Layer 6 of a small transformer language model trained on English Wikipedia (10 layers, counted from 0, width 64).
Take only the direct path to the model's output, skipping the later layers: a vector added to the residual stream pushes a token's score in proportion to its dot product with that token's output vector.

Output vectors of the tokens that the questions are about. A number n stands for (n - 500) times 0.0088.
"th": 533 544 546 427 477 559 533 409 517 589 445 486 510 514 468 497 491 493 562 469 436 452 407 527 438 469 441 476 500 511 562 478 426 355 529 607 584 526 503 503 486 611 448 487 466 567 562 471 504 544 635 409 510 504 543 497 401 558 619 420 540 387 430 594
"ues": 498 562 312 422 416 508 411 458 506 451 412 582 453 627 396 544 473 228 597 664 371 601 508 666 591 496 438 609 361 450 614 625 417 550 446 446 440 416 506 493 510 500 556 506 535 531 548 392 508 561 373 573 537 552 484 442 442 478 459 422 579 438 524 529
"rical": 516 617 231 390 370 548 374 441 584 533 393 422 405 456 320 627 438 370 593 557 270 450 635 616 562 651 412 594 470 439 759 378 341 352 459 297 434 353 473 514 537 466 508 438 467 460 618 369 569 509 441 393 537 649 549 492 567 300 634 568 438 404 469 458
".": 510 497 465 535 541 545 493 536 443 463 531 526 489 434 580 487 541 502 661 585 514 482 504 441 555 390 486 478 482 559 353 487 574 543 538 580 502 447 536 539 588 475 450 464 531 500 470 557 476 547 554 433 474 466 560 355 445 532 473 535 424 559 420 568
"ists": 510 520 523 342 448 436 402 491 591 486 495 567 372 421 322 549 523 364 586 643 453 586 444 538 582 504 434 619 382 530 571 575 427 535 504 485 475 556 528 379 437 608 488 406 507 481 538 500 598 516 468 553 527 487 528 343 561 426 389 487 529 372 473 491
" Navicula": 631 843 345 209 170 519 423 509 642 760 318 213 375 774 143 561 521 292 871 841 232 608 778 645 738 973 251 625 521 214 856 538 288 344 386 337 238 404 477 591 508 878 452 374 522 592 784 170 779 236 285 379 681 845 889 370 534 395 564 742 620 390 638 555
"ise": 535 558 423 590 456 556 439 451 521 593 336 463 378 549 419 488 424 417 648 702 346 516 429 456 521 595 408 430 478 466 632 495 399 488 508 555 578 399 496 617 612 621 558 340 498 504 446 492 539 500 497 576 505 602 523 473 559 536 482 469 546 482 491 512
"ylum": 540 642 418 361 371 509 465 683 548 503 486 316 400 606 325 577 605 570 653 402 345 603 574 482 417 518 449 350 377 345 637 481 426 417 410 536 356 476 410 598 532 685 519 515 533 489 582 394 673 417 357 561 545 594 621 500 519 590 623 520 473 446 412 565
"imated": 559 665 461 412 418 570 460 609 514 517 539 425 373 455 383 455 448 453 571 669 302 671 556 557 522 517 374 498 396 490 653 532 375 393 452 532 521 464 304 526 588 640 478 509 592 558 600 293 557 376 487 575 568 637 570 514 520 546 714 450 550 452 500 500
"otal": 507 647 419 303 372 478 374 579 421 529 470 515 476 553 385 606 456 420 650 540 402 507 582 528 613 593 399 602 529 474 602 478 508 255 618 436 385 415 466 592 564 549 524 344 556 512 706 429 645 554 394 495 522 617 533 565 616 357 551 456 500 493 591 491
"9": 488 507 518 552 435 490 564 477 437 484 480 513 413 628 521 463 585 441 527 467 599 495 471 440 558 585 434 475 559 579 602 513 500 547 534 528 447 526 501 478 521 589 522 514 544 514 558 427 477 498 583 530 538 562 542 492 460 495 390 441 533 439 494 533
" UTC": 534 653 516 410 396 414 557 591 429 738 423 472 411 500 311 454 438 348 629 597 425 500 759 477 575 570 423 502 485 400 507 461 494 361 534 443 472 353 383 556 390 644 492 439 513 539 634 429 572 384 420 449 597 692 550 488 632 513 407 422 573 519 511 547
"ounds": 482 582 463 477 376 568 587 449 579 451 462 362 367 599 439 462 423 347 584 640 541 591 404 491 490 562 450 505 491 440 533 564 443 461 502 577 517 470 553 492 523 485 474 389 552 436 583 300 598 549 472 484 532 476 547 554 503 498 489 636 588 376 523 475
"cle": 469 734 525 353 359 571 395 565 616 647 520 440 516 624 298 644 551 439 720 405 342 598 542 457 542 642 481 469 522 389 478 504 442 334 389 521 342 509 539 599 481 632 562 438 479 500 558 410 610 389 447 359 517 393 632 429 454 325 600 602 421 411 508 491
" chronology": 580 644 500 416 430 446 579 519 569 685 462 517 417 490 313 591 502 398 614 485 376 609 617 645 504 664 337 410 475 378 467 640 401 431 379 411 311 413 440 469 400 609 394 497 522 503 585 313 596 570 417 511 603 724 486 438 461 282 608 657 513 398 619 297
"istan": 422 523 444 434 393 437 537 527 563 538 524 448 426 536 300 640 454 386 637 651 375 389 695 398 726 719 377 487 468 391 733 444 494 386 553 396 520 357 488 449 529 533 496 409 656 511 583 327 625 482 415 510 523 544 520 505 564 591 611 596 594 331 757 526
"ient": 582 568 386 561 379 538 428 424 489 606 545 404 511 522 419 522 494 401 689 532 420 487 362 510 675 683 504 541 352 475 607 460 354 464 465 506 508 370 455 539 575 482 602 563 561 616 602 401 564 525 515 552 502 571 447 648 477 382 603 601 508 365 574 631
"olis": 455 500 358 429 382 467 362 533 424 633 291 360 404 627 301 558 564 453 558 554 366 523 585 539 602 523 380 655 572 375 678 473 455 398 459 465 415 408 468 550 528 507 528 490 594 422 520 405 639 573 451 518 532 556 711 390 661 319 550 550 530 328 624 435
"wards": 690 667 425 497 411 601 427 549 502 587 493 408 418 479 369 464 562 455 730 492 460 579 547 382 402 662 461 477 523 427 541 498 427 445 460 557 308 392 565 428 540 488 436 446 526 553 615 500 607 439 500 456 523 390 650 533 528 413 500 589 599 675 476 555
"ify": 469 608 477 467 386 524 356 385 601 725 461 461 405 444 275 529 540 482 578 565 308 534 610 540 605 561 436 647 479 508 488 480 372 494 531 619 507 463 375 482 579 452 630 464 454 547 652 341 615 271 382 552 514 572 607 495 557 433 443 559 588 407 553 720
"ties": 608 793 405 423 432 532 536 555 671 577 530 453 519 518 295 686 527 528 644 511 321 485 629 432 412 556 390 622 503 339 675 545 411 418 472 670 459 459 402 617 447 681 482 372 510 698 650 314 600 639 429 489 602 534 676 508 560 337 553 443 393 420 565 672
"ers": 506 471 347 516 500 618 556 434 418 561 502 639 519 447 488 576 531 380 572 607 402 508 454 546 542 460 386 451 406 506 710 454 522 489 494 455 428 446 625 431 629 438 520 436 516 531 515 439 530 594 472 505 504 430 495 446 467 419 457 485 529 403 557 456
"ates": 570 558 490 505 401 549 552 534 460 474 464 571 421 537 357 647 604 409 585 626 262 430 527 505 600 539 431 589 518 418 523 609 493 549 456 477 503 522 456 508 481 673 497 424 483 581 522 514 545 523 452 564 503 449 505 471 411 282 610 370 528 382 458 504
"3": 466 452 500 490 458 538 585 479 492 470 495 594 447 619 456 470 530 444 512 443 570 480 485 487 581 495 434 445 564 550 563 469 542 486 517 523 454 558 533 512 516 548 532 563 542 518 556 413 474 514 545 517 529 488 554 413 446 538 433 413 519 437 603 543
"now": 506 603 555 401 385 496 478 384 506 523 524 495 452 636 475 566 422 375 627 535 391 442 618 402 577 496 442 545 442 466 500 521 431 388 469 490 484 508 589 544 571 422 489 539 417 456 537 369 541 438 433 453 542 543 623 484 690 436 535 579 664 348 638 519
"achel": 518 583 427 439 348 494 433 587 622 545 375 325 396 526 491 445 471 319 641 666 405 540 631 620 552 586 453 538 454 444 599 450 451 505 417 362 491 376 434 596 649 687 477 527 375 490 571 430 574 378 522 414 540 608 474 439 537 482 487 549 481 383 453 558
"itional": 538 630 438 556 329 483 417 408 622 475 500 523 493 636 397 557 322 442 588 653 496 612 561 549 465 713 414 574 557 526 662 397 537 457 566 417 407 262 416 535 572 623 506 426 484 620 571 386 624 473 341 510 524 530 625 480 615 417 423 483 615 428 564 334
"ster": 572 611 435 448 435 549 466 385 399 594 384 430 533 556 268 479 620 307 651 441 473 515 564 436 549 473 431 409 586 469 685 525 452 470 466 398 420 431 579 596 456 629 577 415 496 602 464 417 591 473 573 397 532 436 565 494 502 450 561 492 564 414 410 523
" °": 495 639 378 555 454 591 559 458 526 684 497 434 449 583 345 601 487 500 641 536 467 542 469 544 601 779 327 575 491 360 609 447 620 408 529 455 512 502 452 603 507 551 446 455 514 544 633 263 573 429 409 538 581 682 617 460 498 550 542 676 558 362 466 531
"pts": 634 614 354 445 375 513 592 517 555 479 513 493 560 568 359 483 589 302 742 594 560 669 557 435 596 674 427 517 671 365 671 750 490 425 445 436 345 451 438 534 562 761 610 372 374 585 523 377 627 490 480 401 559 571 628 385 617 418 431 496 578 420 526 362

Each question shows what one neuron of this layer's MLP adds at an activation of 1. A number n stands for (n - 500) times 0.0036.

n138: 544 444 485 630 765 481 438 417 518 529 569 376 399 345 478 609 492 394 423 578 309 481 542 657 345 571 689 491 676 482 465 525 377 589 706 512 393 476 415 677 677 545 467 594 471 456 556 408 469 505 584 313 598 366 515 600 440 506 570 560 670 523 602 596
Pushed down most: "ists"

n123: 352 577 337 440 546 586 425 556 506 433 374 516 575 609 444 753 588 329 623 349 411 584 514 588 357 469 440 636 617 504 426 508 535 369 511 617 419 497 517 630 336 548 690 562 479 467 384 298 491 322 635 331 639 525 479 427 489 445 514 653 539 483 479 745
Which two tokens does it push up most, strongest first? " Navicula", "cle"

n43: 619 506 617 548 444 620 535 624 603 615 621 636 274 501 464 454 569 481 511 457 572 391 525 534 506 464 527 493 437 512 453 605 600 540 348 609 450 314 525 360 505 415 592 408 318 474 507 469 538 409 398 540 270 351 551 592 503 362 498 513 503 613 454 477
Pushed up most: "wards"

n165: 530 410 603 304 566 584 520 763 511 534 283 493 377 563 560 299 626 477 646 457 371 482 672 597 423 570 571 506 388 516 553 507 435 586 615 395 449 542 377 432 491 671 303 534 567 379 555 549 503 436 623 309 651 478 539 443 642 636 463 587 665 514 504 462
Pushed down most: "ient"

n48: 533 594 662 440 532 547 383 543 346 504 499 508 573 410 507 353 517 616 563 498 710 640 442 249 410 795 550 543 427 372 494 561 540 359 371 450 488 429 379 602 566 349 613 424 351 666 601 616 344 407 545 480 645 463 587 549 474 470 738 462 465 552 299 370
Pushed up most: "wards"

n106: 449 492 355 479 343 404 336 523 443 445 592 515 553 398 576 416 339 432 633 368 534 664 473 332 392 569 348 567 589 505 461 325 498 506 408 479 615 521 521 651 546 372 560 549 392 657 623 399 583 648 481 639 429 426 484 468 687 497 329 454 428 437 442 492
Which two tokens does it push up most, strongest first? "itional", "otal"

n129: 474 525 491 515 569 441 596 514 466 368 596 506 620 444 484 471 610 583 488 355 448 713 472 435 482 452 629 467 423 518 344 454 497 353 583 601 442 595 551 474 438 570 591 454 517 456 508 520 445 634 544 514 134 680 506 332 476 522 606 585 565 565 401 521
Pushed up most: "."

n155: 373 488 453 621 438 446 476 531 557 424 453 387 611 669 568 462 439 431 522 558 723 581 617 606 591 407 539 708 425 349 415 550 529 538 454 636 602 475 454 533 653 406 462 501 432 567 435 372 530 413 483 420 478 400 473 543 223 358 503 550 518 414 525 473
Pushed up most: "ounds"

n186: 563 426 664 503 358 686 505 652 611 433 650 589 714 404 533 506 455 625 589 345 602 440 406 330 638 445 579 516 364 662 426 517 559 463 567 453 517 427 585 448 495 680 657 436 444 592 511 584 431 433 600 411 577 453 518 486 595 513 364 382 476 454 323 407
Pushed down most: " Navicula"

n152: 411 465 684 506 530 535 490 447 464 575 686 562 292 474 425 486 417 342 506 497 594 560 387 681 426 435 671 300 676 540 533 555 500 484 534 625 380 576 484 429 648 397 436 426 424 352 512 329 525 422 626 503 499 329 638 494 449 578 292 465 584 511 470 319
Pushed up most: "ounds"

n62: 728 585 501 301 362 511 416 535 498 564 587 489 400 574 647 364 494 592 404 481 540 592 441 394 518 570 843 522 416 441 440 579 579 470 388 507 450 425 701 627 482 516 642 404 271 387 576 633 408 552 500 437 451 334 286 466 576 388 415 505 436 589 511 545
Pushed down most: "istan"

n148: 416 564 383 399 526 424 334 465 568 670 511 559 391 606 465 520 500 543 568 495 338 481 445 419 437 624 172 425 503 321 547 428 512 511 556 377 479 485 445 545 505 548 418 666 382 556 431 478 278 476 321 445 460 482 222 468 419 398 349 407 522 634 528 630
Pushed down most: "ounds"

n181: 533 425 494 617 573 569 481 498 681 505 420 431 473 627 549 603 480 606 414 468 395 611 553 716 584 396 588 393 450 437 479 457 561 424 372 355 445 476 488 330 530 706 617 381 526 535 627 433 381 336 520 400 488 424 510 505 493 583 658 402 394 580 469 590
Pushed down most: "now"

n10: 601 552 407 556 543 473 435 621 580 453 359 460 630 495 508 408 514 517 361 312 538 328 384 595 452 376 241 546 447 368 85 491 586 443 305 445 390 468 549 391 408 612 399 710 600 581 343 514 516 617 493 711 597 430 677 571 530 514 399 610 465 334 381 420
Pushed up most: " chronology"

n133: 528 599 404 626 199 515 581 582 536 399 464 646 545 470 548 628 624 480 440 290 454 515 540 322 328 418 468 536 483 384 603 467 391 550 511 561 366 454 387 395 454 378 540 562 637 384 261 600 715 418 380 553 611 432 584 593 465 603 509 346 490 407 449 436
Pushed up most: "ylum"

n72: 429 377 474 374 649 536 450 516 599 605 523 625 645 409 576 419 588 662 474 507 513 574 517 321 258 909 538 200 416 495 457 803 647 656 560 312 447 655 631 493 302 344 414 676 347 704 518 487 657 526 550 497 173 488 153 730 569 250 623 549 358 541 437 461
Pushed down most: " Navicula"

n30: 421 573 473 652 159 382 545 684 480 468 465 565 531 494 416 651 532 488 614 270 510 591 418 625 314 475 164 600 581 388 593 376 469 448 546 684 449 425 537 422 493 451 301 372 534 454 525 597 481 630 493 339 511 530 320 497 503 406 542 533 470 447 462 592
Pushed up most: "ties"

n154: 412 364 485 444 548 344 326 355 600 519 539 351 760 441 516 405 558 491 457 549 536 697 506 439 475 623 700 356 480 444 612 580 467 579 499 310 454 510 515 481 615 528 495 598 432 573 502 437 487 525 349 655 685 650 518 546 550 518 384 537 401 579 370 497
Which two tokens does it push up most, strongest first? " Navicula", "pts"

n80: 410 567 446 537 319 566 543 611 597 536 652 428 491 325 474 337 417 363 389 337 540 705 626 491 316 478 400 543 601 583 516 594 472 362 415 637 488 550 457 545 549 571 413 651 504 609 537 407 518 595 476 507 710 394 592 475 563 469 594 470 602 472 520 381
Pushed up most: "imated"

n149: 438 565 409 551 657 369 663 519 535 613 539 485 238 649 587 590 523 518 419 566 493 561 654 557 455 491 666 625 494 660 476 543 402 505 391 510 465 470 348 445 397 613 464 370 539 629 456 427 426 299 385 491 430 550 549 543 454 481 533 635 465 559 479 489
Pushed down most: "ers"

n143: 472 410 407 388 243 411 339 488 536 435 276 568 502 590 599 478 422 530 436 445 549 354 705 453 596 557 625 475 542 463 391 522 464 617 475 590 482 444 490 461 807 470 399 558 555 349 559 529 639 552 426 584 644 525 324 497 462 460 553 449 428 481 470 493
Pushed up most: "achel"

n170: 560 442 480 301 475 479 599 499 527 528 585 635 511 613 387 509 504 589 300 558 251 645 493 655 501 314 679 460 380 699 590 554 589 504 537 521 717 581 433 568 423 548 552 436 594 409 449 466 352 457 699 662 506 504 529 541 418 610 613 468 712 330 540 318
Pushed down most: "wards"

n83: 544 402 627 586 387 567 376 465 685 597 418 574 652 473 632 678 325 357 452 527 402 434 569 520 491 521 488 409 540 491 564 595 457 523 662 548 473 468 582 476 536 463 538 460 556 738 402 385 642 453 506 655 538 558 469 622 611 379 506 579 435 454 593 388
Pushed up most: "itional"

n162: 176 412 487 510 561 367 406 549 375 429 398 769 537 463 403 601 614 345 580 525 470 450 510 497 315 624 430 426 660 415 459 515 475 480 764 528 489 612 430 574 544 633 657 447 558 399 602 445 471 576 197 437 517 472 603 676 301 356 418 637 554 547 480 584
Pushed up most: "otal"

n34: 248 626 544 560 652 409 554 501 510 356 646 546 499 459 469 405 433 481 570 638 245 481 506 483 330 799 684 386 529 538 458 410 437 407 490 547 490 504 543 474 424 583 571 393 107 597 599 430 320 481 459 338 753 532 519 570 340 449 396 459 631 295 584 245
Pushed down most: "olis"

n137: 551 698 240 442 468 625 509 399 448 484 651 523 638 435 574 599 381 574 741 393 577 703 545 568 578 499 428 456 525 377 580 669 632 390 436 639 463 659 350 663 435 453 650 514 442 526 416 362 385 484 336 642 422 552 519 648 642 637 573 573 446 435 507 261
Which two tokens does it push up most, strongest first? "pts", " °"

n4: 580 557 442 447 328 553 331 525 491 496 557 566 639 605 572 419 614 525 434 473 707 587 546 633 451 534 556 498 555 352 629 576 541 396 591 462 330 509 486 398 483 533 347 628 552 558 238 264 510 631 525 414 307 444 597 484 528 438 491 523 477 469 352 419
Pushed up most: "pts"

n0: 458 467 461 649 445 533 497 444 556 557 531 463 405 391 540 504 460 499 560 531 490 417 359 576 453 653 560 391 477 544 521 407 544 494 369 496 428 546 561 634 661 673 389 426 394 635 345 398 407 540 611 538 529 602 547 476 461 639 316 232 693 564 534 397
Which two tokens does it push up most, strongest first? "ise", "itional"

n131: 499 324 365 418 389 577 486 380 483 417 549 565 600 498 558 541 310 243 454 694 500 436 611 634 540 474 408 387 403 469 597 426 375 414 530 440 497 262 535 591 481 384 584 464 662 335 553 529 520 520 447 331 541 574 464 489 575 568 619 465 511 557 473 601
Pushed up most: "rical"

n151: 440 506 459 517 470 414 415 501 411 517 518 476 473 407 488 500 585 436 480 772 490 483 445 374 515 474 318 451 509 538 618 345 527 443 749 421 520 418 408 528 424 389 500 455 681 561 718 660 563 671 367 607 691 544 336 538 612 351 443 515 423 485 637 567
Pushed down most: "cle"

n171: 663 416 347 438 437 483 418 291 308 511 477 572 353 576 455 376 397 707 550 333 388 425 379 388 430 632 596 399 423 362 516 755 709 383 456 495 628 340 198 465 358 563 365 487 488 408 522 492 394 546 594 483 522 584 330 467 621 377 597 441 530 516 507 475
Pushed up most: " chronology"

n45: 533 325 405 607 325 455 291 482 656 490 477 443 436 453 427 524 575 477 605 492 463 533 364 545 497 361 347 681 552 497 504 604 376 409 325 421 462 544 459 430 474 500 380 518 543 445 442 535 448 525 495 650 373 369 545 516 554 361 528 508 745 273 703 449
Pushed up most: "olis"

n50: 528 311 612 453 611 513 528 535 488 515 421 401 710 444 669 459 336 448 564 610 504 442 585 562 667 399 490 800 580 618 548 511 423 744 473 446 474 319 510 572 484 441 678 410 412 608 566 507 334 573 402 404 577 506 442 495 360 592 741 789 385 449 532 493
Pushed down most: "ylum"

n134: 570 690 348 367 390 414 644 379 509 556 491 481 413 411 296 349 517 395 595 411 665 700 402 540 537 478 21 817 364 299 654 366 441 470 638 558 467 524 298 530 424 488 361 539 459 574 620 764 502 713 496 347 499 512 411 438 584 559 370 444 494 456 427 323
Pushed down most: "."

n60: 466 512 636 361 629 539 641 594 530 293 547 444 469 656 418 577 557 395 552 546 518 526 331 348 513 394 539 492 451 399 479 575 312 530 494 577 528 654 465 467 459 700 401 461 516 201 562 599 369 500 461 434 816 546 456 487 384 489 403 500 463 498 599 677
Pushed down most: "itional"

n120: 497 431 544 446 539 472 574 387 471 492 522 644 457 587 554 302 605 516 322 531 627 533 415 461 444 462 527 345 697 454 606 456 515 375 619 485 478 640 640 611 478 490 426 677 560 577 597 374 350 684 633 463 642 463 591 261 501 620 545 450 550 407 617 546
Pushed up most: "3"

n23: 287 488 547 560 584 371 691 619 412 484 552 491 468 381 364 379 440 481 330 530 503 515 468 485 558 556 535 506 523 420 324 679 572 497 554 361 437 517 638 354 415 483 569 552 571 513 668 474 472 564 427 448 641 580 579 447 503 541 465 455 570 644 327 534
Pushed up most: " UTC"

n19: 801 524 599 439 463 690 684 504 568 293 449 428 392 526 457 553 559 601 384 506 379 452 499 392 574 522 413 448 413 542 457 610 618 525 557 495 400 545 414 524 548 716 574 467 485 492 518 712 448 491 571 830 698 425 418 523 426 408 581 442 385 524 302 540
Pushed up most: "ates"

n15: 503 343 530 579 610 501 497 444 414 483 334 417 672 518 572 289 484 497 410 424 391 484 526 446 525 488 382 510 517 585 559 427 319 644 620 625 578 395 312 484 546 451 686 497 410 506 587 485 477 398 456 486 479 452 377 847 406 606 646 519 525 403 612 583
Pushed up most: "ient"